Layer 5 of a small transformer language model trained on English Wikipedia (8 layers, counted from 0, width 128).
Take only the direct path to the model's output, skipping the later layers: a vector added to the residual stream pushes a token's score in proportion to its dot product with that token's output vector.

Output vectors of the tokens that the questions are about. A number n stands for (n - 500) times 0.0023.
" charg": 542,443,391,741,426,398,602,490,477,709,633,489,596,785,536,634,559,527,310,378,433,566,637,497,477,555,462,538,416,562,534,225,635,691,543,486,520,328,625,692,341,567,532,634,316,459,501,442,564,541,559,398,383,340,535,500,316,366,673,416,523,478,555,509,469,556,358,466,890,493,716,734,564,271,530,262,458,635,603,562,409,563,428,291,493,669,405,361,626,617,422,490,490,425,435,165,343,532,605,331,219,564,466,480,542,572,297,271,497,535,613,617,572,493,623,339,442,480,480,483,456,675,476,729,625,526,450,268
" next": 352,551,585,649,471,370,403,565,668,566,649,445,280,791,198,482,493,453,497,446,366,400,661,418,410,654,546,500,580,421,391,305,436,430,524,556,329,387,632,689,428,482,607,486,497,570,627,636,533,771,678,445,333,523,384,414,579,539,527,322,272,482,505,407,510,550,630,624,835,525,434,493,500,585,510,293,479,702,482,577,490,700,479,588,217,538,262,384,680,542,329,483,672,415,377,279,553,594,317,444,295,451,521,585,523,569,621,573,362,513,699,590,465,639,397,446,641,438,567,290,475,618,806,540,494,541,400,276
" |\n\n": 580,367,615,533,403,702,454,490,748,595,442,572,500,479,549,389,443,558,611,494,359,457,373,400,570,529,368,507,290,522,573,423,486,594,361,534,567,488,426,426,412,500,719,742,466,604,349,414,563,702,602,574,545,775,475,762,454,395,609,445,593,511,465,612,295,719,549,421,541,365,479,443,375,703,656,568,390,465,651,616,447,670,577,595,480,668,432,468,422,490,469,478,554,334,457,461,565,352,264,578,248,582,366,371,477,289,630,414,279,409,419,404,609,754,527,507,322,336,446,497,537,525,413,355,684,596,601,340
" ====\n": 602,409,870,603,510,403,562,542,315,575,815,548,511,443,381,501,442,416,688,527,375,674,786,662,616,463,275,339,404,538,615,593,427,579,580,531,446,725,711,680,299,245,636,491,180,420,268,843,468,595,403,348,584,578,379,394,579,573,604,711,139,492,491,384,216,460,305,747,612,423,501,594,597,614,612,569,358,839,515,291,443,436,473,672,571,491,613,223,541,646,419,677,729,199,386,186,202,545,744,247,32,562,487,524,428,675,289,522,409,777,589,618,389,279,602,413,377,294,479,487,569,737,547,402,528,716,556,231
" near": 396,519,563,625,653,672,322,505,481,560,664,720,404,547,599,446,331,679,358,487,428,454,706,640,525,436,553,394,524,396,522,528,538,622,597,328,397,372,517,561,584,305,529,542,556,466,468,503,395,602,363,430,348,415,427,583,544,492,613,460,461,499,502,512,415,308,512,571,537,698,611,547,417,508,544,552,551,681,453,548,365,492,374,569,410,571,390,532,673,649,236,563,562,440,468,419,438,588,423,355,365,529,452,514,335,532,687,457,634,525,444,389,403,708,378,368,481,436,524,411,570,474,742,644,457,630,307,468
"==\n": 471,399,654,580,364,393,84,608,291,295,779,377,576,175,293,454,293,355,400,494,406,341,807,544,622,395,291,436,495,517,476,578,434,645,675,398,645,414,481,507,423,308,577,705,321,520,549,705,625,633,600,494,620,695,507,755,151,618,255,675,299,490,498,297,198,507,463,678,634,587,952,558,424,582,687,598,503,532,434,298,569,333,489,592,542,537,576,673,539,533,586,671,375,273,520,275,323,522,348,434,284,441,472,503,778,319,276,573,766,647,544,572,683,661,700,416,376,368,566,480,697,824,553,421,529,661,558,229
"um": 481,659,469,499,398,476,567,661,483,283,503,720,584,528,389,625,543,382,636,525,630,668,630,575,466,337,692,489,614,657,512,389,328,369,484,458,558,387,673,748,411,702,555,495,849,569,425,454,439,481,534,508,595,157,385,413,456,437,469,487,645,498,744,669,475,547,548,434,616,660,549,531,591,457,544,592,392,468,411,440,510,484,475,228,569,387,496,371,631,549,568,594,331,480,294,660,496,547,336,345,206,424,391,628,315,530,319,472,505,626,538,479,318,513,651,607,450,287,473,387,444,458,575,539,519,369,537,382
"\n": 534,284,517,473,386,483,400,641,531,387,421,410,698,509,347,303,254,659,696,537,521,509,612,577,446,540,438,358,347,509,566,465,724,236,637,332,529,687,310,516,229,542,567,527,404,680,607,496,495,590,453,236,582,615,605,545,407,679,472,414,509,508,256,546,583,445,340,505,473,445,497,313,415,610,536,686,286,583,694,624,607,739,360,629,680,483,505,656,260,465,455,623,536,453,481,748,572,598,446,633,525,304,412,496,578,392,547,294,818,429,636,457,528,479,614,605,422,412,400,564,625,474,481,356,357,713,627,202
" then": 516,575,509,516,392,440,399,407,327,451,573,394,408,576,418,545,498,460,364,666,413,529,509,586,569,505,521,439,431,505,453,316,458,577,540,579,259,268,583,515,326,303,399,636,582,505,597,623,519,725,579,324,419,448,277,534,689,597,460,545,244,503,426,402,452,651,484,622,567,482,762,617,441,609,496,403,529,789,437,396,638,531,532,509,329,373,326,392,684,540,512,607,491,578,596,484,339,621,638,584,503,489,642,454,487,620,752,479,705,516,612,686,362,573,317,594,463,418,414,274,398,350,807,563,413,581,420,411
".\"": 636,370,668,568,458,407,610,447,389,350,781,588,736,424,348,358,452,446,277,242,327,469,824,544,614,410,354,578,609,557,472,491,440,653,642,474,470,196,472,664,231,400,505,627,543,666,726,650,609,414,440,463,504,458,381,595,314,529,519,501,491,488,483,592,147,658,378,536,763,570,416,670,637,570,481,383,399,538,351,626,250,483,268,579,306,258,408,737,480,395,578,584,554,579,274,462,562,444,577,705,316,560,446,458,542,347,447,546,783,580,383,673,642,547,418,545,349,381,589,625,500,721,339,512,982,365,362,496
" ten": 518,539,571,437,535,362,612,712,267,549,481,471,555,691,486,483,601,513,375,545,372,598,432,439,609,518,523,568,528,565,457,383,496,385,473,662,473,682,612,407,360,520,395,576,403,519,322,597,404,584,660,310,506,318,529,456,419,460,354,556,396,496,285,320,493,453,550,471,746,592,405,535,510,394,489,428,474,737,532,659,618,371,533,310,394,548,321,469,428,507,417,572,733,393,415,553,538,459,548,516,337,623,630,463,616,657,364,546,431,590,500,536,492,756,599,401,439,569,576,283,571,574,675,513,475,401,661,388
" beginning": 407,347,565,722,856,493,309,288,298,395,703,630,444,475,440,501,426,549,343,745,319,510,600,483,603,372,408,623,538,424,417,379,645,579,600,710,459,430,619,493,465,403,462,788,583,612,283,576,378,464,473,422,343,578,367,483,506,414,606,519,296,478,472,457,435,486,502,490,721,746,599,590,425,460,549,317,688,546,390,519,329,596,450,513,340,521,274,473,649,691,262,536,464,483,417,322,674,645,429,597,313,421,480,612,465,468,596,472,405,528,579,490,362,460,569,432,779,639,460,455,356,550,763,494,648,563,610,327
"===\n\n": 458,470,781,744,391,512,319,682,188,599,687,427,514,471,331,440,441,384,567,246,335,556,747,704,587,430,612,481,375,566,593,673,501,559,698,320,627,652,317,516,426,479,607,652,279,375,396,496,399,736,418,547,579,534,574,385,533,632,401,533,455,500,517,362,149,405,567,576,578,318,657,549,489,625,618,551,347,496,376,669,639,444,611,602,360,516,474,406,540,411,436,623,496,154,374,304,493,423,319,436,110,632,458,438,731,270,329,504,401,616,569,637,578,558,570,397,524,300,730,738,651,756,586,311,795,600,566,296

Output weights of attention head 3. The head adds the sum of these rows, row i times number i of z. A number n stands for (n - 500) times 0.00076.
o0: 643,589,470,531,296,500,502,546,440,537,527,526,473,536,474,412,428,351,421,432,541,549,545,435,598,627,425,457,624,624,207,347,538,577,551,678,419,207,495,490,365,364,516,623,420,474,592,584,439,646,528,547,422,256,635,489,553,523,502,647,620,625,721,430,414,401,689,402,439,382,401,444,627,720,433,590,582,613,545,649,441,534,537,561,285,512,434,581,522,606,408,409,514,520,575,426,556,413,442,534,626,679,466,425,602,438,492,524,564,470,474,577,471,496,712,616,541,607,566,381,560,556,569,420,567,236,423,445
o1: 603,485,712,360,553,432,635,345,553,609,497,426,490,196,439,473,468,636,522,474,463,394,609,372,573,567,366,356,633,698,621,325,483,518,698,546,622,482,295,461,504,480,283,445,739,339,630,521,350,599,524,643,516,386,492,468,346,298,775,455,418,676,396,696,397,417,601,621,645,705,351,606,464,402,692,408,602,464,444,527,461,429,527,496,571,544,474,532,481,370,320,484,454,850,692,293,569,465,806,400,495,451,531,321,325,506,289,472,144,711,595,462,266,468,322,464,560,506,399,584,417,538,657,512,664,397,486,451
o2: 563,341,423,300,474,496,475,379,484,442,287,457,434,725,597,618,524,527,370,445,662,532,492,757,288,395,514,514,869,342,739,512,564,407,586,604,613,901,443,366,604,626,563,230,480,595,152,435,671,582,381,249,648,521,409,440,715,600,361,395,436,880,296,437,588,490,582,798,532,601,434,678,439,692,519,656,644,887,362,375,541,571,601,406,657,389,328,600,441,459,489,724,503,409,478,456,512,530,431,575,308,604,561,423,550,464,319,449,327,601,384,248,652,705,510,536,565,566,465,464,619,308,405,465,449,479,569,403
o3: 439,574,397,623,410,463,531,496,369,603,606,368,310,471,462,316,516,323,522,741,348,424,745,480,453,427,358,533,529,423,514,589,218,757,512,398,408,450,559,470,492,639,605,507,520,492,582,666,318,332,612,558,285,557,404,730,290,443,476,472,518,568,328,542,633,306,469,555,371,637,716,376,386,571,927,718,443,256,366,235,581,313,724,459,561,486,610,615,519,770,461,289,566,552,518,578,510,283,566,441,689,327,441,774,537,354,545,587,637,468,388,641,474,614,590,209,270,597,380,613,422,762,616,526,446,460,586,352
o4: 266,643,528,843,479,453,458,501,412,503,453,497,538,411,614,519,507,427,496,474,400,380,331,418,328,420,357,368,277,514,580,488,588,397,563,641,556,356,559,641,438,293,627,618,403,489,420,593,408,619,486,398,416,754,469,657,437,422,764,475,433,560,391,596,423,591,637,421,382,444,636,473,444,652,319,295,544,341,627,376,451,512,530,562,420,462,427,487,792,598,486,330,595,536,532,587,475,574,627,575,444,354,775,485,292,611,753,441,391,389,514,678,190,600,700,473,690,517,405,470,572,498,662,652,598,606,491,495
o5: 441,448,518,531,432,537,511,606,407,662,340,553,334,543,535,456,589,598,512,447,754,426,565,611,549,578,666,422,592,368,577,647,407,582,507,520,682,584,453,676,383,301,425,514,518,421,382,410,340,585,404,520,390,500,455,672,570,306,403,470,226,431,480,444,361,635,574,574,618,447,441,766,405,540,757,553,535,469,517,437,312,298,514,675,549,666,598,393,500,464,235,403,395,473,579,526,399,482,623,423,492,557,591,735,695,661,449,477,420,593,518,443,578,620,865,459,573,340,509,728,488,409,491,387,622,358,476,649
o6: 653,433,594,352,363,559,609,512,491,409,462,608,562,388,461,596,578,726,522,444,401,565,431,440,580,558,489,487,733,481,497,616,470,346,488,666,556,709,479,569,375,548,534,254,231,671,398,364,338,576,262,521,711,449,404,541,404,311,415,347,527,376,486,377,559,457,463,667,623,479,470,476,601,633,740,601,515,639,541,412,607,405,422,541,710,385,663,470,417,458,395,380,504,666,318,432,546,454,557,652,380,690,657,498,631,369,492,613,485,419,445,631,388,365,624,644,457,555,479,614,505,495,313,510,471,247,595,504
o7: 530,820,465,393,762,337,497,621,474,371,440,443,257,404,504,390,441,532,737,673,546,366,635,351,579,514,438,475,674,671,592,399,544,664,477,584,649,559,624,526,449,387,422,623,785,337,522,601,558,545,591,403,517,380,598,567,500,479,530,655,479,806,506,443,600,280,532,583,407,439,544,365,324,417,417,493,478,511,682,376,330,612,607,349,623,564,540,668,402,387,305,372,492,445,769,572,496,552,567,243,739,519,271,549,503,506,629,571,520,561,661,366,545,330,380,365,513,416,399,718,340,416,559,463,142,634,326,516
o8: 668,630,622,468,467,385,645,504,525,417,527,607,484,511,652,315,316,536,477,425,291,466,576,433,537,677,378,361,491,595,458,332,540,625,637,544,506,555,391,615,530,289,545,592,926,341,667,410,367,466,830,450,529,347,604,597,282,528,667,452,501,974,546,573,404,503,583,588,498,454,687,446,320,568,502,423,403,502,693,455,374,630,729,592,633,605,218,391,433,457,447,479,493,543,451,279,429,602,479,588,743,479,348,392,648,539,767,268,517,448,473,406,277,455,387,487,591,381,469,623,308,677,484,346,506,434,414,506
o9: 471,660,640,514,598,474,574,467,403,493,398,646,407,525,415,474,312,570,325,391,649,451,507,495,749,333,524,287,660,479,385,550,392,644,566,457,705,516,483,519,612,629,521,446,526,536,562,441,225,233,554,427,564,409,373,472,488,713,476,581,701,798,603,447,495,446,660,436,375,502,486,534,360,385,557,587,518,399,624,594,698,469,521,491,485,492,396,538,569,205,642,495,449,532,366,437,460,235,521,447,575,622,445,374,703,412,422,365,561,453,444,636,568,541,346,437,318,483,530,542,525,562,459,434,549,563,459,583
o10: 378,389,256,330,465,382,475,452,566,397,545,557,519,486,613,440,682,497,545,459,508,701,458,577,309,476,398,483,387,402,717,512,627,405,469,591,484,381,530,395,435,766,344,391,232,652,406,463,500,555,384,678,252,516,441,451,402,303,424,479,329,499,468,553,477,512,665,475,635,532,503,620,611,373,415,286,431,709,453,348,498,485,614,546,673,723,437,738,558,713,587,574,376,507,753,440,535,568,839,549,503,405,803,534,451,517,661,544,345,577,818,515,357,561,687,454,694,430,439,485,418,360,496,595,397,525,489,414
o11: 582,629,389,334,512,379,650,620,473,315,532,512,557,529,441,503,507,412,686,539,582,621,472,541,623,430,367,548,546,451,709,524,654,493,399,340,454,468,331,282,346,547,386,486,619,522,625,454,497,371,621,592,496,336,683,497,191,784,280,583,586,299,718,579,738,482,291,496,543,414,480,443,648,501,479,520,419,348,423,556,630,348,406,260,782,599,667,381,406,493,527,609,394,388,644,460,400,425,660,285,495,428,537,308,587,346,330,561,638,503,714,468,525,430,522,333,457,401,701,530,506,620,317,533,473,556,681,451
o12: 451,597,543,275,644,584,373,221,519,278,380,710,565,689,343,332,498,515,717,567,523,519,576,625,633,538,372,510,565,607,351,436,549,470,278,520,645,574,474,240,606,671,591,386,433,692,390,519,321,667,701,398,663,347,519,547,343,508,307,622,725,636,487,347,298,541,676,604,423,289,720,567,370,572,679,615,369,409,480,445,454,628,779,548,643,387,472,666,265,512,648,606,608,379,649,505,446,442,216,538,561,479,210,551,529,334,411,359,481,657,378,371,413,493,549,414,494,435,556,388,681,473,340,405,234,662,420,499
o13: 565,399,200,470,450,632,573,565,687,589,551,529,533,372,390,708,687,678,509,472,482,553,264,536,594,637,725,736,432,375,537,554,561,506,364,569,344,500,452,408,536,447,514,575,351,464,227,415,749,539,463,427,595,680,629,559,581,408,493,443,431,138,537,457,549,617,386,323,664,454,545,339,545,371,576,484,448,416,422,549,304,560,409,347,583,557,625,423,344,416,764,662,435,425,362,641,459,732,436,583,343,584,455,542,398,525,603,593,475,430,695,421,705,576,297,443,646,446,446,430,616,388,353,576,444,374,548,652
o14: 448,334,378,573,543,590,299,712,309,655,420,456,625,491,439,608,675,574,201,443,494,496,315,544,394,459,625,582,434,435,408,483,525,568,363,625,656,747,525,486,336,455,407,485,529,667,204,361,484,559,263,428,741,630,562,531,789,337,494,346,285,682,481,396,352,602,716,599,586,498,283,639,656,604,608,451,456,701,638,588,500,523,372,391,551,643,478,477,338,424,630,475,440,448,243,628,617,397,458,655,307,595,644,395,472,351,394,616,380,349,308,325,738,572,501,740,656,555,383,544,647,341,406,617,607,312,469,579
o15: 432,599,256,318,669,705,395,232,505,434,366,669,344,366,500,405,365,772,640,553,941,631,709,438,527,472,601,444,615,482,591,478,395,496,402,322,627,614,530,321,597,472,472,277,680,401,647,498,406,442,386,659,468,407,468,559,527,517,369,508,527,366,521,599,425,343,405,579,353,528,486,502,558,274,444,597,506,235,601,504,357,495,497,585,445,490,676,583,404,395,675,512,437,371,629,701,479,579,722,499,600,585,240,715,435,489,501,556,394,628,590,467,502,383,505,431,358,403,350,624,470,410,263,559,498,682,321,643
o16: 562,383,433,449,611,418,524,451,664,577,462,665,504,561,560,578,578,519,352,508,388,416,558,745,534,255,551,494,566,480,560,298,481,401,476,709,184,296,633,468,435,447,491,547,588,584,456,514,480,395,475,409,369,418,765,481,576,698,522,537,366,540,517,402,402,759,573,469,539,667,544,391,578,455,594,414,605,492,285,681,596,578,400,484,466,574,454,459,379,423,463,449,575,591,303,430,329,579,469,471,381,524,399,486,406,597,734,400,648,564,254,407,695,473,429,505,631,590,519,403,592,420,703,459,585,397,592,610
o17: 480,478,708,505,372,440,469,712,524,460,417,576,713,375,672,509,351,615,258,489,440,454,502,577,543,615,433,555,511,497,377,494,553,442,521,683,505,466,469,627,640,504,579,629,618,407,513,530,389,600,586,474,599,558,432,663,557,536,745,588,410,662,611,395,649,625,481,478,527,562,453,315,455,548,585,532,511,644,361,470,487,599,395,581,551,531,455,496,344,351,437,463,405,540,398,485,489,357,430,501,465,380,398,272,462,525,626,306,625,345,361,409,542,537,601,568,203,398,599,312,530,408,432,557,562,477,444,398
o18: 412,287,305,552,482,386,396,691,438,465,498,476,661,792,728,735,800,532,376,581,262,586,552,617,394,478,467,666,340,337,620,437,501,635,206,671,460,586,569,432,407,553,333,494,490,560,277,319,560,616,420,683,481,604,509,435,611,348,327,520,260,358,434,517,543,503,507,546,527,586,246,621,631,447,561,436,558,705,409,526,570,633,475,463,599,550,392,504,458,507,529,433,520,418,366,550,486,787,680,553,375,524,559,419,472,361,584,698,218,621,564,457,455,581,376,461,590,356,494,356,606,431,481,652,338,545,498,559
o19: 549,438,671,326,581,609,448,634,629,676,404,439,583,692,414,520,467,318,298,471,542,520,375,425,592,394,748,596,396,377,633,660,419,540,561,656,487,460,406,400,483,536,368,562,523,527,523,425,693,480,409,426,627,433,513,385,518,607,401,338,653,670,556,565,299,603,590,419,536,542,377,510,494,630,246,457,481,551,390,482,618,335,385,430,238,450,527,467,497,558,515,559,547,399,435,357,521,327,329,516,429,681,439,413,701,196,319,606,632,638,488,301,436,510,325,431,741,514,724,561,400,522,447,407,668,217,649,614
o20: 427,417,463,440,542,157,708,358,748,486,437,469,608,535,350,542,599,368,496,532,550,501,425,510,622,544,510,727,564,526,646,477,433,580,400,484,492,340,291,625,486,516,502,287,651,374,588,194,730,279,445,666,489,370,620,466,445,435,590,584,449,349,557,495,807,664,236,392,662,532,542,434,536,332,424,444,410,362,631,481,427,524,315,430,570,607,589,477,409,363,626,621,399,628,449,458,461,541,538,410,560,471,583,208,455,409,624,533,531,674,634,645,472,409,385,417,444,563,483,588,503,409,243,541,662,546,462,555
o21: 525,625,451,392,579,522,543,375,673,462,653,258,444,389,492,393,487,399,643,630,565,426,697,271,562,499,372,541,607,537,491,469,624,500,521,414,496,468,340,388,541,432,467,482,511,321,716,510,542,476,645,579,496,269,542,617,336,627,517,371,612,478,592,653,387,380,329,511,425,555,524,384,468,389,328,327,634,258,522,569,351,346,641,541,476,428,403,534,569,582,450,384,646,396,766,288,457,398,562,447,641,405,469,567,497,530,349,508,459,632,803,571,297,328,513,376,445,367,764,509,459,622,491,408,678,634,499,352
o22: 548,519,519,444,387,477,532,374,530,507,553,381,529,498,257,484,396,475,574,463,459,610,378,356,672,644,412,488,556,555,576,621,364,592,664,387,502,279,476,581,457,643,502,623,236,394,639,614,627,697,745,342,547,664,380,354,160,590,388,455,736,464,406,521,563,670,396,315,410,486,762,362,398,591,439,452,640,578,551,418,646,560,445,395,416,507,453,793,660,727,698,731,494,423,575,471,487,359,240,401,493,245,474,399,445,464,542,351,632,394,706,375,357,580,562,404,517,527,380,458,490,482,548,507,718,552,411,397
o23: 417,543,404,552,678,519,506,693,563,502,394,619,476,421,310,610,692,428,438,573,522,552,562,512,575,527,689,549,594,356,691,580,541,520,305,534,301,568,626,615,544,261,418,296,497,452,265,416,356,572,290,571,318,432,453,583,583,445,544,561,323,108,523,447,419,435,463,682,552,629,572,517,500,720,545,495,474,633,455,598,430,537,157,563,646,432,662,368,640,561,397,406,407,394,245,485,376,723,561,490,304,554,607,615,647,501,758,567,482,599,539,501,660,595,535,518,395,648,424,552,402,466,525,511,518,351,350,710
o24: 535,653,331,399,545,454,446,484,524,561,586,621,409,360,331,427,365,565,902,476,709,636,453,342,626,550,562,549,480,664,692,570,593,488,403,412,345,548,441,262,625,480,527,239,396,325,606,421,559,470,543,631,456,475,354,464,404,481,472,533,662,195,511,639,423,221,320,488,538,541,554,356,276,179,392,426,522,263,505,527,429,462,744,441,567,492,786,593,576,578,564,480,520,415,813,510,507,550,581,586,613,386,368,743,354,719,262,604,434,558,862,771,500,397,573,424,494,367,500,732,368,520,523,439,457,528,564,423
o25: 408,322,342,613,578,531,452,474,390,726,388,439,536,654,405,546,548,578,406,533,393,485,428,590,735,518,650,589,472,535,359,519,506,547,524,477,720,519,361,467,461,702,502,721,469,590,355,411,507,525,709,413,545,544,514,548,620,398,449,553,440,394,526,264,429,705,775,472,668,560,588,542,383,637,523,669,458,420,410,380,633,669,545,389,683,426,459,545,548,561,500,497,450,416,348,575,420,513,80,520,275,447,488,531,617,487,725,558,570,316,426,515,573,730,502,476,414,397,338,580,522,451,424,523,433,517,460,367
o26: 595,637,516,437,423,616,567,474,397,528,674,361,724,495,345,400,375,350,629,489,577,506,498,386,522,635,412,435,522,652,314,583,484,496,522,542,388,366,419,477,412,407,571,445,459,590,738,427,606,503,494,473,529,743,468,474,493,486,589,518,700,555,486,673,383,595,564,371,590,364,453,338,664,675,580,363,587,595,455,618,726,640,513,394,424,404,480,568,584,565,608,371,515,479,432,398,764,455,364,616,411,547,468,272,481,403,327,605,574,311,507,470,578,520,454,472,382,703,438,514,374,462,435,552,754,490,361,341
o27: 600,545,540,523,528,502,486,638,414,616,392,679,375,604,549,549,579,683,261,464,572,484,320,381,384,478,669,336,650,712,595,422,462,390,699,717,682,475,439,343,404,534,623,411,604,416,379,657,523,518,496,494,620,367,696,616,614,311,470,427,492,478,512,572,477,202,537,366,659,544,410,461,509,433,501,598,503,555,603,542,497,357,306,258,500,273,393,609,627,240,379,293,341,715,552,408,495,414,586,443,499,631,503,431,536,385,352,309,445,661,476,445,194,431,493,670,439,333,540,397,372,446,498,614,332,583,499,582
o28: 561,503,735,487,471,451,461,369,481,527,680,449,453,363,732,487,448,311,517,591,253,543,457,521,465,432,529,405,628,381,656,544,480,550,456,499,631,563,525,327,681,695,479,620,445,459,629,729,296,404,589,438,720,606,522,321,504,552,481,443,463,425,575,454,433,435,526,477,549,522,686,684,262,421,446,482,594,414,306,319,462,168,643,422,447,572,357,616,420,539,460,686,545,485,569,535,344,646,415,475,803,480,542,696,520,567,455,558,363,637,565,484,469,592,549,535,519,175,639,459,611,605,631,386,279,628,689,506
o29: 596,340,379,482,535,566,640,624,648,635,453,667,534,627,390,643,626,513,417,453,452,300,420,495,628,536,617,513,236,358,384,479,453,520,698,492,330,518,726,329,470,222,731,544,447,430,533,626,557,621,661,384,575,567,509,397,462,648,585,482,542,554,537,382,381,472,642,593,613,551,708,257,515,610,718,675,600,426,527,632,471,746,502,414,538,398,229,473,556,442,587,668,541,388,325,506,507,461,280,498,413,375,465,337,639,636,648,300,576,175,341,360,611,446,356,709,469,658,549,565,593,516,549,556,504,597,418,414
o30: 422,502,751,224,613,600,353,448,513,524,533,459,603,615,497,540,349,749,563,458,307,553,509,419,665,438,690,536,510,649,349,528,457,396,473,801,784,627,678,529,570,421,455,477,525,533,299,535,626,685,301,584,473,710,437,576,519,350,502,450,628,598,484,485,502,639,484,550,295,439,695,640,508,498,561,271,519,664,601,398,432,489,352,743,540,309,554,465,464,258,588,419,542,597,669,647,499,485,452,582,522,505,432,617,325,492,371,560,283,491,532,401,456,379,488,541,725,401,334,533,566,382,315,534,410,552,265,706
o31: 509,558,466,550,667,520,353,430,448,585,639,539,596,497,463,462,397,650,532,386,399,623,356,398,571,617,466,480,432,571,342,230,570,429,406,403,547,275,317,361,581,625,554,567,625,422,537,473,566,375,673,351,350,546,690,510,321,281,678,637,574,302,416,625,558,541,698,375,382,382,691,162,548,373,680,439,448,292,572,547,642,617,345,398,457,476,638,561,709,404,664,591,497,698,551,381,586,499,535,513,459,438,558,442,642,298,561,409,681,424,530,553,555,521,633,449,591,449,467,386,430,493,549,466,504,567,400,678

Each question shows a token from some text and the vector z that the head gathered there. A number n stands for (n - 500) times 0.0072.

" design": 464,468,521,473,443,446,507,533,498,625,478,547,480,488,517,530,468,563,458,506,563,540,423,526,461,560,467,570,427,488,424,431
Which of these tokens does it push up most? "um"

" of": 448,531,589,555,485,511,493,470,605,574,514,530,458,398,544,452,499,478,584,500,618,477,492,483,344,592,503,569,553,462,436,545
Which three tokens does it push up most, strongest first? " ten", " charg", ".\""

" in": 492,377,462,429,539,535,474,507,602,606,438,422,468,353,516,452,476,554,448,489,546,438,433,561,406,470,465,536,549,524,555,546
Which three tokens does it push up most, strongest first? " near", " then", ".\""

" some": 560,491,463,461,464,569,514,428,519,544,416,428,409,473,465,381,497,525,442,552,614,506,480,637,299,450,452,361,492,424,443,499
Which of these tokens does it push down most? "\n"

"ime": 474,464,530,547,495,551,422,542,533,557,422,462,487,453,491,527,422,528,462,532,486,488,538,418,450,707,491,486,470,454,456,438
Which three tokens does it push up most, strongest first? "==\n", "===\n\n", " |\n\n"

" Ver": 500,496,482,459,310,641,569,497,442,611,566,437,555,401,477,535,503,384,343,515,510,504,415,401,474,680,490,488,526,512,380,534
Which of these tokens does it push down most? " then"

"ing": 537,514,608,506,451,570,620,472,631,485,598,521,574,457,553,357,459,552,598,482,615,531,403,660,231,474,419,457,410,485,465,489
Which two tokens does it push up most, strongest first? " ten", " ====\n"

" V": 553,410,448,455,513,546,509,513,573,512,487,473,589,503,530,561,446,527,456,520,539,492,458,480,361,551,513,491,399,478,550,499
Which of these tokens does it push up most? " |\n\n"

"es": 654,513,437,512,478,429,407,557,622,558,547,448,650,528,516,477,407,498,500,449,641,525,609,531,396,593,345,471,373,545,549,677
Which of these tokens does it push up most? " |\n\n"

"C": 607,469,483,472,424,499,512,525,384,611,447,504,430,316,543,460,472,436,387,630,424,582,531,459,526,452,622,523,464,529,527,432
Which of these tokens does it push down most? " beginning"

" six": 539,569,554,569,511,437,465,537,585,528,686,430,528,453,496,504,403,485,494,480,610,546,569,452,399,629,389,600,443,502,500,688
Which of these tokens does it push up most? " charg"

"ul": 358,454,447,547,429,570,579,575,489,548,636,485,484,492,562,583,420,538,470,475,478,538,545,423,312,617,426,534,392,518,462,545
Which three tokens does it push up most, strongest first? "\n", " |\n\n", "==\n"

" to": 405,628,577,537,632,457,466,530,582,380,740,412,306,351,512,417,575,492,558,482,482,526,494,443,321,554,547,561,439,435,411,576
Which of these tokens does it push up most? " beginning"

" too": 535,521,505,529,505,415,609,534,532,534,529,435,286,310,538,348,529,571,463,475,508,499,471,580,363,280,660,484,317,485,554,587
Which of these tokens does it push down most? "==\n"

" Bl": 529,467,551,503,351,512,539,348,410,579,425,501,524,296,534,479,559,542,446,572,417,633,445,332,442,462,581,492,556,586,480,499
Which of these tokens does it push up most? "===\n\n"

" before": 489,563,595,573,497,561,573,509,638,446,610,454,514,416,553,418,543,597,521,470,547,496,479,597,279,505,420,435,458,438,471,484
Which of these tokens does it push up most? " beginning"

" second": 496,459,589,430,404,443,446,561,538,572,508,518,454,393,567,442,457,453,566,656,464,386,390,471,478,483,543,628,480,402,394,414
Which of these tokens does it push up most? " ten"

"a": 614,463,508,444,503,522,490,491,622,503,650,533,527,466,533,494,542,542,472,462,646,498,443,564,393,477,497,588,374,504,486,671
Which of these tokens does it push up most? " charg"

"ign": 492,463,516,512,541,579,475,453,508,493,424,486,568,432,549,559,499,500,421,569,420,472,503,500,363,577,503,465,514,464,465,454
Which of these tokens does it push up most? "===\n\n"

" supported": 514,513,651,533,455,409,572,534,439,512,552,497,505,376,555,559,414,543,500,437,546,548,472,469,497,395,538,473,520,474,509,556
Which of these tokens does it push down most? " next"

" singles": 515,537,608,463,424,417,475,484,499,584,641,489,459,444,600,373,378,489,581,625,560,535,453,463,411,570,452,623,492,491,468,592
Which two tokens does it push up most, strongest first? " ten", " charg"

" Aut": 536,374,521,498,567,518,499,460,451,571,393,438,510,340,492,561,455,525,440,625,404,565,506,412,591,518,641,453,440,560,567,561
Which of these tokens does it push down most? " charg"

" ": 455,480,521,588,467,588,460,567,527,570,468,376,544,487,428,517,497,499,461,495,527,493,565,576,354,719,370,437,557,375,473,496
Which of these tokens does it push up most? "==\n"

" his": 588,458,541,480,411,487,447,504,471,549,466,535,424,371,581,407,410,514,493,695,424,490,464,484,469,510,503,581,528,398,393,386
Which three tokens does it push up most, strongest first? "===\n\n", " ten", ".\""

" into": 489,491,566,494,496,438,677,527,493,443,531,603,468,473,510,485,458,575,509,428,538,479,545,570,418,347,535,426,569,502,434,495
Which of these tokens does it push up most? " ====\n"

"ian": 546,500,489,543,579,545,433,439,580,426,563,568,262,430,404,380,560,609,623,482,558,582,577,452,298,622,386,607,443,488,400,620
Which of these tokens does it push up most? " charg"

"ood": 454,432,519,565,330,570,588,414,476,616,430,635,443,530,549,449,493,500,501,594,585,580,518,433,439,605,489,543,421,651,419,499
Which of these tokens does it push down most? " beginning"

"ee": 528,467,581,435,498,483,449,475,444,588,437,427,306,333,522,488,510,487,382,657,493,605,467,526,506,483,580,534,490,471,529,421
Which of these tokens does it push down most? "\n"

"ident": 522,665,423,606,648,480,439,592,581,441,659,455,326,436,541,364,498,583,504,372,501,403,474,466,446,490,534,633,478,432,355,587
Which of these tokens does it push down most? "===\n\n"

" Se": 529,508,520,459,473,493,521,543,577,564,532,466,494,448,545,484,455,505,463,508,501,508,459,445,406,516,589,525,424,465,469,518
Which two tokens does it push up most, strongest first? ".\"", " |\n\n"

" Stat": 507,497,481,448,491,480,486,500,567,553,552,470,600,466,425,556,426,454,424,446,444,628,455,404,563,582,502,512,526,492,503,469
Which two tokens does it push up most, strongest first? "==\n", "\n"

",": 499,531,552,573,287,405,601,593,602,653,501,557,599,530,509,529,369,551,470,435,468,603,534,337,509,683,495,569,429,446,439,418
Which of these tokens does it push up most? "\n"

" US": 511,476,583,422,404,447,449,568,533,576,509,519,459,403,569,450,448,460,565,652,460,399,407,459,472,502,534,622,476,422,409,412
Which three tokens does it push up most, strongest first? " ten", "===\n\n", "um"